Layer 13 of a small transformer language model trained on English Wikipedia (18 layers, counted from 0, width 96). Numbers have three digits each and are written without spaces.
A neuron adds its activation times its output weights to the MLP's output. To switch it off is to set its activation to zero at one token and run the rest of the model.
A neuron's activation on a vector x is GELU(weights . x), where the dot is the dot product.

Input weights of the MLP neurons that the questions are about. A number n stands for (n - 500) times 0.0017.
n21: 383363322305361725480679286403491327591627460553634311513483622446343343423638586538380723609333595645327496581565306566559352555586784533747421354618300389786451257403483488550806595244843532391407442288578550365624693508331517391544352500591635358537626806455500434664574407344636563509
n68: 500584559413439798626376575536342164516404731453551544335279581389575617602306551402500516596263413451359496393529379543415686548744232464458500344446500664536484418576456574556300409439586439604609347679657429333481371328419331421589629448591812570377674578804315694653689335720577661344
n81: 707467295243614578081462456552422500440454591463811368515476443465363573794899661596395297524283440500381205553353642708604714609490413439246505194711672293623422534562579477476581437509505541539457405419722346525649453606435597368223357533673467582730267463212263579956273670437663528589
n90: 378257343379638449397725392586339747217766550574313571485472557274045345505602541466220481618385556510642589572266472472637609433369694547500569260613730294467518269926533664486385571419505367731419081457948639461627410537461611652328519576435462302729491757472616487389598415597596500728
n156: 557628456623322551208381435423787216759656281312672227485701640447490626266401691617683559572363298524601423461500529477558712615396279557742555448301518332490856559351737357778466396514561132560278470631762688560341673635408588495335476115793601480396630574533544327495495576302878500415
n177: 422364555473491634369395153602386288581420700491766523592363680534690588355358420570495280711589415463477717444637339513528505355335397233702529815462776391808403341583414363665444500683313450252721359574509505471441665661249302467417454353658625298332633687779556223269701718708389500370
n184: 376522414166388404313460764536472473553389543360530375392375581557768285731472344703165359540464653459267340869362487596478406471491710351336463438324419475464470505607562685233644580593426495333711505667722544435442402578557788260509563321364881646526223695421605550665570397776640353472
n191: 627431175480479512512471500504576554540527770516691397336422686417287597325606377537374575729525496612459609508449722673886504554475345350474749500662649414607504396652472445500288613520348473364624452629336351594614414668432567381433549759314541534472624532609177451273530327724296590853
n192: 722495441668324583546664528495637190542932743230408479394458404026368379359697830565247424431387666408548671234665452531372612465571364500595361585467551102319300640532421480097516686374779150506772225538407615390529255541650538407414484766694500652899766325641614672489788360692645325494
n201: 353482326541365765425601639737866087482705436541585509490675384339404542336443335570393660574448617477569539566338532405712681233524694505461799463481680391537487416274140496454537374465531435136532378789748591486568662442348770629385468449673546424532273621491368543571514656747122187553
n227: 433420434500077789677728738274436654575790576603509419485428658421411261403564495195793583562388762548409315427322601729352582646289314604671835391168427387376601422634472463452360373536695386694332773587654514535262505467164338371399654500349548647240629430416671571407400475475205676445
n233: 520304453582317566534528590560533405694470744725366516762429452376623464504472542440362645401669779267564814516406417318548516236504354461388372362570500474441580420409621679674528590436492295521456588616492267315537563392576054602390365611504727468598345584411520350488694588675640662525
n286: 789637197317466570232651421581667433683567662351657305615605524491475587534691560476581340410427341510266333228722567579567505890559622683670300699505441333276353485409731477881471414500431387599462626524365406322333743379600422816400299132580452378679390435262602699290505264608751486270
n325: 517614409453298424345328408668412555614478554463523813500371637341577494618346421469673542507327374297432535622560572384534668582647490534525582456320516423588470476497396330425603468626434423659264439462596507362396527613537462595422391752748397584416364668603629563706550547346490520404
n344: 487378516604597641554535682734613478534495467337721526574605443492482205330464547469635590671348427478306641760514306406553588821956657392251367657468391371522538545698513576496589459483551329523597658451504323582330364538588356364387333148483632055452672704603244736347482505477629272495
n345: 619659424374811709618361457263372459605482417654412500539463438432440267172262416580526508381475520580396438374321657407599658680542737321565630475645524641438389412273602627677638484327340402500454557550379415534428504347451534462492359603467400492382777568658462760250827830679513607725

Output weights of the MLP neurons that the questions are about. A number n stands for (n - 500) times 0.0012.
n21: 420548724664500588474573543533491603303540733421505582343613354495432759495260629500376500282547250416586593549461288410331618405556474524269683613457500572450691477947462673522140654496509495745420509448571480470429565428752695664545504350661492608596052435546373571321169474550318509176
n68: 687289346467584360594386568519478675356468267562446496389737565518333509542564442509492469128668624556513326679442670748522232500310569583387387637411463820363682545324681526457402399480359638643444414539228391565441751664584920584397491735290143436619451574396538516632184615397539574475
n81: 355351452556700476476471219615531545309398284549504661700439611517554599576616752583470556293561518475676467476376667644319511582665417482389528557298637495405702665445604476504375308689512487529573543621332405362469147271837488714489309687549467478592544315253523604570470387733496342461
n90: 496135297741424509491432449523414540409623470521469631640624508417472477648353819400377548360531664627299516615601655601663492622500474607487401554436882181421323518398634470444342544574459651656528409564826424746638166331341751241430335355348383337477421279388517488585338648488822491597
n156: 563479307472416544670672683597350651587623543525433353230636552587398239532662447448406483174725811496424576386581605601560504504316466543177564545508414615545341455422554234401720782263252350358401607330675293551579694709409781463508379779365496583663640468500445473791431462471402444559
n177: 604578255581519547434829585331391662760493562534467485407504307667360470404518488476429468435359330518604489480342550764442515529667480450398566365888471316627477606266527516418408591546598541766547469222553428356617567551205464383618697542307540633204492496597527380711559469526404660554
n184: 455433398504504542560429589658500617811514646435629475593717405625414643629472512421317382445456587431693345361537775521376489987597447503602455514456369529507462328718537271519426553238646388408424631269569584338511403201533600536536420541303712406512477432507375572511532378332476519589
n191: 481435527488180637382513395655406496554814569516470667469634473522613642509447631516461103624548428670561649525434240373569639414839598489595471354460548505386488568759388586451642645596509261461583365687627138660456354724369219544341430375200504545474446465441500485323676524391444480484
n192: 511576310489480238327321752701556299373582814689652504639636617305452548678541666455423390482577429500536515507413457405661512394593625623359374368329538402278334576483551472354324725500470547737440678404594425512465326476512380410577451380465564642543521487461342826413231512719500637893
n201: 291460370643431793668129381625239431653582287496620854593444425619182650381357390598653356296540583734390579496400420258527483560544674377612878586500514716573344727295227518558403423456430585533656451425664252460762428336599455496534558417437433274636550704457600383587419395627500420648
n227: 752322575473206591636689435694585646495600322909515513559604544571266398363695548306415462374760408587565359630500775628730294372223609639577660373556286602554769451738266585505444428649683470490240382495518723825509515450454505308540471309545275522331596480459482385426287736253264420236
n233: 426564613462535638452648615660504637322408452565412306462554560303379439276607479593515670554525478618353739466478521598305287525269792320195440712193555561369701575414558508332453622482374721513662288540539578612755659733318533523451391500237346626568590410573523431626281520519413532579
n286: 556516636762559524404322397318716504427415460573630336492581372285555587465603607447485614487315522526671406459558657575556562651608661629395214546208377336284560575681531592572314691471475342513422291651640381548306197371477640695702334650511387470513414346485543645220802650607569528338
n325: 663284727578600642626704528247553457293462296516303251578591400627270611130481530805570600573737584405597335482334374535386373633447459602583451524557348641409463607346688615660447521556354661247606303577544481496460566242576471329375773472414427481608668308571323270528474565578515356524
n344: 718341310561408583453068394649423375565568491574644688447504592689587514620647682768504182351582464484491552567341614710243550469285728536450409343657468473413310379565580513509466635500437546454690522376700576616746412663709540387484756305275702245627162422268475555538320517586469466508
n345: 601671559459351267469418620517465318429460628701614404385560500667536564584672348539478709587549272568751639554528591419473220492539625568489480650343446779496641476605352313477381397366811666189593321577594518418557458454394544549456661369530416370772564379590160394538504481392329648630

Each question names a token from some text and the token that comes next. It shows the vector x that enters the MLP there. A number n stands for (n - 500) times 0.017.

Then comes g, the gradient of the next token's log-probability with respect to the MLP's output, scaled to length 1. A neuron's effect is roughly proportional to its activation times (output weights . g). A number n stands for (n - 500) times 0.00079.

" book", then " being"
x: 411384568453391499504527517567445579444559504461435503521561491594460609412660692619472449460521371560511354552573554547486510635475461463405519492443392848514473444365550584518423401563579448554529379497382471530532383574481418574578632602437608466416466460440509530349447573480518511421
g: 605604511504440436417491349691250423634595694198742686571654282676456605246430412502433512476653550549390307670423590577602609719492438619441525549561539567688584347626334295337267435226528655355355483497501570682650612481521441641402422546293242546424475622349580404574333556717550443519
Switching off which neuron hurts the next token most? n227

" Reg", then "g"
x: 490432546493341468512481346644460512444583486522411500505554322566393616534735598513492519328501396562562422489439491396530554600559579594421591540498352752439530428387492446560533404575551382497511487471400554586585392564520456533475687490597627588491577437406486401434397420483512425508
g: 394286342336615211340473463444543765487553503684339584598749558554509451712625576494424467507611534721522456467536401553319602650305463530405681406581385652512610340371607456281623645467409745240375576553542315591504463478572506499582433383368704210414492684497595860436444344623459326500
Switching off which neuron hurts the next token most? n156

"===", then " E"
x: 482433549389461453570596454659463529493541525569441521443544536614476604422640538541498475331459424552548350472398535563489497580435559475465370481507402813457396527223510534571622444595546445405553480500625591557432415572514583481540620503429613511434500412555505427477452462465475428464
g: 576569322471435412401464411473596499425526350278607328499310538668446302478456494299589562522400570560711462607578752650597556519784396755563415442597402831346440474471342373286635453261621400352474466238544460576504734430352408575660698593317343341715534646611304566535604683522600565492
Switching off which neuron hurts the next token most? n184

"aff", then "ord"
x: 398528539584305576511483438490513455468427546406457436578434443672509604466659568606444598411500345569583447533519419298520503551547603605511578551476349674528365435340535527407420483669601442451529473476526506446601371627630342508619521438439555455564405404531477460509548506605458509511
g: 437596355407274763696408453342605456385383576699567591599464394464542730720520472556356663438585600646293534569372621374593501342471675397427830669355498270331443619325621706580418600489429224396460544437439545767481365333395498611551438467671351584672345360426489386319497492707537480640
Switching off which neuron hurts the next token most? n201

" sign", then "aled"
x: 461504606478413466493598505722533518418545616456541555381593452588449691375697634534412428348447496560632450504601458469492511605549465447483476454489365748451478464400520589488435430621503409553492444420314480622467480550505427526548632470508509507477573333451581309455484504495470440476
g: 356536460530352536265647809465611540473640476598806547636610496180523644547521669443561482485629686464562371524335315518503362486551388515547441331240485311327560367584570332378662488316554453390652597260570578600467228507661552380383568623725470537478497468315485803615251645472539470614
Which two neurons, each switched off alone, lower its probability most, in order? n192, n286

" located", then " down"
x: 532465532513388444498566492664428484493477593507537488438599456755396600414492608569475458340598389504650393572435440550526463600418438508565570508524383752479393492322523538481437444654501423527628381448390481549535385529544440577502629609310535538538536375465546448420442523550431555540
g: 550625439422651869503540545264388494724386618535245366666222288729522722615541513354466463496346406708442623413435551757398556547368528365546587419642418477377411419505480563369604521298582472444378335334533237483342645488458613437506526547464495741420587564805732540541456584654357365497
Which neuron, switched off, raises the next token's probability most? n191

"a", then "ull"
x: 429450524447309439450543514533442442418433449460533422596515334611431613506449587559514473456555387466475379453458471542418566543388540586506618432517459663483481441459561518562622401521590488425504487424380549619680328750715542588597507463431557556479536371487584305489504507517572480609
g: 441575635542342713661516551607332311678557712583475660640247441406466440304534275444469540529650908414574465513451523527536525614615312363465473428244574454332519717435431218405580644326571503491310641562507320454478471574662342245580476472620658577420520547576714272531293443615580674442
Switching off which neuron hurts the next token most? n156

" young", then "er"
x: 412413386403419432494461556635427463423536482528459550472568457666445618415624508543528409314563406440480391457535536442513543546508432504436619541571419846490448519319499655520539287577587475477568472467366563560512394515503499596527578573447508561483530553596463485366606488584478526424
g: 394443546711245471695269632618492415242328719650440477447454412277416648487485520423518438437572404560503540537515504248558473340693525592458619572244455291588484678541487725459651619670589585523568446524366525810674540398532282605548370425571308548702537302679607523219357671313400576526
Switching off which neuron hurts the next token most? n345

" is", then " insp"
x: 489422511394427481506574550679429455427445564551521570404568419740364559414625616523485469448556546523642297557494479454561431621440449466550482461456476806449440435403485601458494378510555370562541436529471527563514523518607470518531666539335551460367602422452581413475428559538438519484
g: 308478398396675561336720503450307477419518529243570618191426758297559267570538368492238529602497562587062464567549532742476382599591478324440616413757482542583618542696678626460600579511447490445325553545391482486525504416610483283619602596424542606502590283471729626430368478668502650434
Which neuron, switched off, raises the next token's probability most? n227

" French", then " Am"
x: 415453478507409389436527382591419478486586456492424523497519406639437572381600645566548524387505433555526370532467542451411511558461487536430529539557385892491532514319585490527488243505567416515538419532428588500663450572616481487566697599440649487436544514458482428435454555512454537441
g: 444368411540449499259495510113493757651632391696341340638590481448431557415495450498539644458610841697465263539698428625503617582398685481483382602308533421484558593214350586491829602609513247438466517288791513566551485502306523453598387392463673469521528537596422505582484344312485449585
Switching off which neuron hurts the next token most? n156

"al", then "m"
x: 297423456546370518490467416487437503394527516493424430562532313565424650510560591558486542547461591443535335502557443323484567459467531710462526531585398741480443525464493444568591499690567435449503465461543565489674379735535420517539610312458507441526627537467534447429469449492519492577
g: 389512610629630460446738718689731476468537589420259589445514544336498298660437567516767435657468891497368275426671359500379334705322484522353331567304520557352660394404647490508603307449501473481404630356607507485482147510305517400544466493395528586461539388548607529351624384577731657573
Which two neurons, each switched off alone, lower its probability most, in order? n90, n156

"igh", then "bor"
x: 432366494506470362448493515579456537368547444590461524466436361801331618360643471497495496478529475496598305470535507570502621573474580524451519498648489673451440541382479504531471417554537566531623385555541595592629420485611526497538602577430533495541437494522565266363448424557456530393
g: 646382572716540425449704390608433500427578146493484625561554620405572435596491780565449672449656364505581553286481464448595414368624922400453380311378525427369345366537333377508581615547702479592454541586446148528384416559521745469409483399545329513312516202622411501552692572634520711525
Switching off which neuron hurts the next token most? n90

" opened", then " in"
x: 543464488439371515536588473655418448475551581451588534422529437666402635384608650517472442356533411472643392490505495473501445619485447479515456509576420786487423459323537573480511468655576392552567405467440468601404395592538488526548628532372585519461531367459544469377440578560468512517
g: 495366443601471352288578265658583731415518539514703495313641564416654131418462676535544599511864432465643419479503419302368630377560219497547568411280605372605572661377693569512453529723636555519531546575292606516553397353475255358609622407511531459677316481471388597447459582298714628502
Switching off which neuron hurts the next token most? n192

"ylvania", then " Court"
x: 457503514451410322505437498649443409422475504480541550451418503654487628478621579491497446416481437595601389507544414357501534505471549551608573515459302835576404455288503629485520454575635419570469540433407582444555446611606504525579571558459562402413459526555519440527602459490424498382
g: 514438387705350592325578366348576472468531419468513322595578363536636573656385329333447514382592513761534278541423599420549565676445760513385614591437475656439729626364588529463474568787340227493305590383563726445597590331445721546586524250537500480447619740464436701554483177324392309588
Which two neurons, each switched off alone, lower its probability most, in order? n68, n21

"G", then "ER"
x: 491483570462423576495458531540442486469475559396318468539530375579324580434619673616425554360580455571551367459316477342486539549394541597510502530657416623555512489461400612595428464662550595431446586460463475430644408661577495433655533412358547562525475296513378437486514542535524571509
g: 592560623570451391516574678494400281518479533691400531320423538537388445394454429371528493519224206346795796444397774422539331309500531401514404469511455389733524378517412687454565763442484462413618277443498604704421827590726402600636603576656325638665526362306389485466519559567490489322
Which neuron, switched off, raises the next token's probability most? n81

"ski", then ","
x: 443508435480441471502546464572518439438475491442479619433493455604488648490717559535486429529472436602627364503584495285503521440495521426611492493521344864582392427354477635459427369522692416625456507462440492492587439593620447465602603521494557406431462520528502464458540508454456470451
g: 311419256489493276737426501579506497482519375663474573456461328442576514389684543485354554460615426440505237722645566573624296393384466590564575694666485496510394446614699556388491651426604806722612584564462293349526278502504579772330265528405461398554568185552376421459693673450755359457
Switching off which neuron hurts the next token most? n68

" school", then " off"
x: 515449483487416523522482524706429514440506473465542528532544352605454593417648648544592478454523362550513317540554520419464557594489504586391554511541322876496372476366496522531474321559574475514559409505311432489535403542589457525518609508418591547445450538487516521335494547466477479536
g: 667366333511578705273514327590638288727473662520454395248407639506805572589340409375389495504373476505544674562645417570340863613523249331519497339656339499540583358468461519555461451540330592510740383524605481393526365470568428309323673362487560628588616392689752651428417466643393399543
Switching off which neuron hurts the next token most? n344

"al", then "se"
x: 267373452515420503472423410531424513371551552521416433532535364547391618534539595578468494538456600466554312502537535352511573506459523685423535531570419758493479505516508503568601489685570413442487493459507535518676382703565402532579612333455532487465634535444524450396484460505510443489
g: 318349489516498420387376303386511539625140490450483458403417429498490553513451307641589522589300467335458676354518534532611296703640466398488499365819626477437597488375766690732584698627425444955415540278529486444600472416632484443564312461462327501577383670638523716557380456510442690571
Switching off which neuron hurts the next token most? n90

" in", then " the"
x: 478471514423405442524630490657452462474547539493535574459564386613544692479678547542467453403525577542586391458469448392530474573548526436519462531483414870462351409319491533459570461576548398526562445509530431630513478571539480541514619497442518405464535563429550356443418503573396396439
g: 559450261273473476652332494421479497425477508491639667599500398445149597459603411715397456403490048596620502463708413581661714563681577507564607710813581567267346403643573388497360496555503406643558331500536464427381599684543460621473587533355255403377577537329501373518752526662428438522
Switching off which neuron hurts the next token most? n201

" the", then " 19"
x: 517411543494464506489587514577489456470538578467529482475461385589481650385607564537501489416502491572563424459386495414477396598447460496483477482480408941477407528262561609539527538551534384478526433520503509613502397560518524540616622428383533507467621510503517396479427528536419467475
g: 502741564416440302714468440722463804586415430465573476369669428503589397537426461516425719538334610343530448274400492616644391517434473509735322700404533579268605345258445313526494701578686653542594762538500305601469551371409416652535396435611655356566534295348390547495303322738324558620
Switching off which neuron hurts the next token most? n345

"ah", then " H"
x: 435457476491362365430459460654470456512489481553475594440453487643483567445668462486528402458484432545584276458573497333471481436523599509545445494489425785476552506360469572475656325523570471632440408515489604541677463657641442569519702551510598443405448524502521326508534486451483449485
g: 552697655508597529355453449562582412376624334293368310521697655576396261749476246732639358600438525765278305596629589535510536563524321558465483436410406694436313520249419534637721407543716429408621611215670521344438385456433763586556609521391395428549370351552438546609583460676428498535
Switching off which neuron hurts the next token most? n325

" M", then "ission"
x: 516420475535441467487542511596489503439429497494618486525481348614458592416686548459439410410506480539510391454457473383580554562459535489392603506476360651487500473340509567592609342519519424496466422458364555659654426651701518543542580503529580589364429389556600213490469485565548523483
g: 732561430779605470769528510554529486515675503374513638268473633507441619468504486297483415478279638309430525484486548490261527682407387455211545351695568405699468306441495612409499348740470452450625549557756460665687478348459513266253594574621572347466283454663372533331511632610508708288
Which neuron, switched off, raises the next token's probability most? n81

"on", then "ial"
x: 434366577492472548499534440605446561320481512435445449520542350699474573301700519588544479445465462527555300473463503429525512651462532480431523528574397693495463551399553520532392359589619468569574450597388518607641427519521510516540625493496543394503387478508492357428454655535483500456
g: 444687588413508529572546158531384578498349393370503470583603338378591449436258372452622542548449628530350547516618696515587256373576495521420727505405611429328434642452468387258761448376493548538675780658506694611374368480718327493428555421643496591460456340330473511632470818868509334395
Switching off which neuron hurts the next token most? n81

" F", then "au"
x: 539431482518297424475527413678438515457467495587458546463509405606443570429729573481455496364644468578492450440369524326524514543436498475449554584495409758450450524348570533542615305567472417512456426557418566577620451630607456529506556463574638592473499468483547291482473434539451531523
g: 564679351535566710535523496481612548549319529437417528673727449333615595438743483456797498801496399519561692394626324471582533528356395522390604653303787463491391394587483419614345631353567741465474324204295580381423490576641449436335410511386764595496439339267584518619438402543388356269
Switching off which neuron hurts the next token most? n233

" (", then "D"
x: 505400530446391428550636481657443495432527542564485547495554424561499650456698561544440450418448583543543497452429463439534491559404521408440449532450425815512449466280578593540462510618569364597535485535453540477542438525657527525572616502386604453407484398455551319478434570494489458398
g: 594506397534623482513651626269272508368459446584706477254599215339552611755653536505357632343468429691474522494480661556391630571536456731341351483411596632612314650469553706146458511555496602433519269304423551535350438554515611405433211599692369712519394445392513456595552395483568679747
Switching off which neuron hurts the next token most? n233

" \"", then "The"
x: 463344589397439489533513539588382531483541597554513553448543488642515667348662542609468476487511495526490442452435506466494524547445562435379488490492325773433517464362591644555509456565504351442540442444478514524579353601556537574441636518386645542384528560492567359465447473508466428513
g: 607641400350348692722506520346486358534616476467581506513499728277479594293411727795539558494593226553387601516519796849547583491460432413593301580369327534459372530319402438638603325599630503691474436288654438475489544564474646293408557555606593435259482355295364332521709498589396557471
Which neuron, switched off, raises the next token's probability most? n184

"to", then "ine"
x: 399457452507423438471515518515500589341489431540470410487525317597459639474658518590470590488505460507352406457507476529416543481404461653392501624574450736485490400520481603527575306495568448540584483515438480577766454609618471488512675528415599488456619592430458322472405396472505431654
g: 491803455583521432585669627442500552466250413411432483517420593665562682526448262645430513192209546338481503520383566536735310520513380528466725548669594404493557497452431650479495453585174361623602742284433472545730681276341400470297421420601359560556675620593347516464392645677657381549
Which neuron, switched off, raises the next token's probability most? n191

"unt", then "ing"
x: 487431477459417536464561429605506455451501424475436516548460233691423589450680560501462501499441408577498378443586466454470598431584558522490474544552367742581529403439399502503558315696597518577554423366396485507606472679566442475559556444495639473495417583515576362347589501535513520497
g: 482662475695235431902617395777408568411335694371508427440513432421505449554517453530439414471372395738318554500662603436512612490471663351533626530609633465601561527635503563610334572777215598621448409522390432532606473335470440527571459564447303563683588383480530493023602364323330584406
Switching off which neuron hurts the next token most? n21

"arly", then " child"
x: 403453497514536384542600414529391501495608471430502485527581462736502494371616512527517526489554399576444336450419615432466482545483429597462557534507359770397438348265532601525506460527557497409496448563489619591623369469487493529590623540387610520533577490497434497367537600565439500423
g: 758398404589821510180347482379324502403316396550584583311509496549442316627392330360608687257621686466564374588573698417733554417571599343722596736317439532345687462475495324586431447471442437476515650644495477712467665477462640808415334371442394598612488511485427439426416383668420515612
Switching off which neuron hurts the next token most? n345

"ired", then " by"
x: 464451450462499480479482484633478438362568601472571468448480453679429649319529681578491406418408429543647475464446558473526433626530453505478466616541387710521488527387539574425412448652571401518523418449384500568553387659583515493585646568321578452404515474484489395423456637561503500527
g: 572526467279353590343654671643652415652630473565356338612589555369364522767353504558434472570201402350381484442549666642644554548658528525364246831565579380438646649487602495543553725826613227657462459511396537535605469379524478562455388540195560499503552408409422341600503406433477250296
Switching off which neuron hurts the next token most? n191

"on", then "ch"
x: 522389585443497527483423412557468518294490530484491423582511289624399562376508450543467618496548450517495274494474477511509540561428472572402500626571320634506420559458547488596555514631537520482506553519411481657657425763636438488495581347404508347522537470505552415469485474583537514515
g: 406514705457426782223565497871374489653667481556427414507496494381594435383443562366726375688640418406347556439530426467629501538454359741475426337468058454555593524487512637329563427549714606667619608443502711393354645541436441356567409470369513506183606432611421400334678680539436550461
Which neuron, switched off, raises the next token's probability most? n344

"ter", then "ly"
x: 438468549497418453487458483711458496377458625513508566466432423688432633398550643527499398441441463584677440418535449338467469590433525497447583569507457793505447484313566571497531480572605440488532463506442563557533377623556387551486641492374500464380499609527516435453531511496382528505
g: 576700476448579574603536199409510635624354592463266392627563347713633515369551388405517714565427518790487443404300650412425480514580562301391597456618463525388550789553482586399710556568160530612327422618234469628417516644271495776607510414622288464358508532498230635526403404479660465510
Switching off which neuron hurts the next token most? n177

"ign", then "ated"
x: 442484540488404329525444482666429506331577532437560518481499467616373656368548661537430452399334430602680373417470535494458488583525514512517585590423376698495451502360541569519403544604588530556463415493386583647523418553562426566460707510489583414391527429514492377533538584442475544477
g: 583659343429504590474407474770405558324581508422479608718447640248444533402288470612668502478336685350536363599239609470353511536676358199508573426567510124477489620425719418621701388557727502485661505454643370698542409421715486580401449399515314468632724609653561224512493420479561447429
Which neuron, switched off, raises the next token's probability most? n156

" B", then "ol"
x: 480418502472404393515530402560459458480419532514505553465546403574442645432614582562460475479605418460570439513434578311521506468383579564431574547560477801406374467342513500606636369426572364428477403537384554589602388619580411540499582553556594622426555524487581344486435488504582520556
g: 456489378371163496497496600606600539602674473360334527594618416488396645315610389436341573661487512409400254333663562590749726600748416788607598587554584553328512440514241625434595316243531388406628623467629412504462628624581534620660522548152172462410442444460489539600347555537454472588
Which neuron, switched off, raises the next token's probability most? n233

" and", then " P"
x: 482524556503477476556402530601540566397545545515502505423455426600430700558547500650464475503522420473612302411604529449578472655465414579504396508440346705578475508302402595530469332588501417510429531406428529519521517562546418526511810480412509456470544463405478526549514506622380388453
g: 404401404357595387490549565434312549499617400659525313537420375140615294610634499588520496360695498599407634536589508452428561615561482396377410363625414643719381597397579535399655419568569403227424622416498445343477659518780534421568546660507736245450454629623390216801653478383832510392
Which neuron, switched off, raises the next token's probability most? n286

"h", then "ance"
x: 504346444507400455483508536602415513370401587463451512498521438559300648513682467512479381321489501547547292480536533554496579590408479508488490534656513583433487526508468592570452303585548543446584406385537564633620347420691574578556685510440486569441453411586563332525447488535504491547
g: 388445427374321575560527423499537305434378523552424610634416485602551682554424405536360537375238604597313513456684582624542423725411552402842505686658516472584774245492584673449483392285367404449444549474437593534553681599504197614510465712500516319296563508417357460286724704486325463822
Which neuron, switched off, raises the next token's probability most? n90

",", then " F"
x: 475456570435492517590616526576433482447545512487509534484451453580431556343590578544520490428558483512547438464466492509505468582494460501559399603548408913482488472246518634473549435596524384443604374485473480504477349634518501563527607530404479484470592414480530430508457494556467474417
g: 278449731460601548659521438423675438486434344538365263662617522253685188601576592515414465274477523601316479643484516465492469435340310404336470564386569459537468694316572760607858489567444501344446605491453504444557686411407521520496333669566706385329628594641369650448495218504716659637
Which neuron, switched off, raises the next token's probability most? n345

".", then " D"
x: 532579574405477502451437519482428467356420442463407505475456504601429598427690537542492436489641407575510376446517387345535552509521579531590535465503431714604459448319458531501616425655553470576527542376468502464693403722556525511624438531413604413478395406500524371510534489593485597463
g: 602488445428391583410401456477774462353491357423705261608460446707556227468441377444439484412426485612476202775658699656357541631632446517438323539593443845612535527384437479238609454361545415370518448485530366594550722586545278496576509599372260337764767566526377660535556398551475655559
Which neuron, switched off, raises the next token's probability most? n21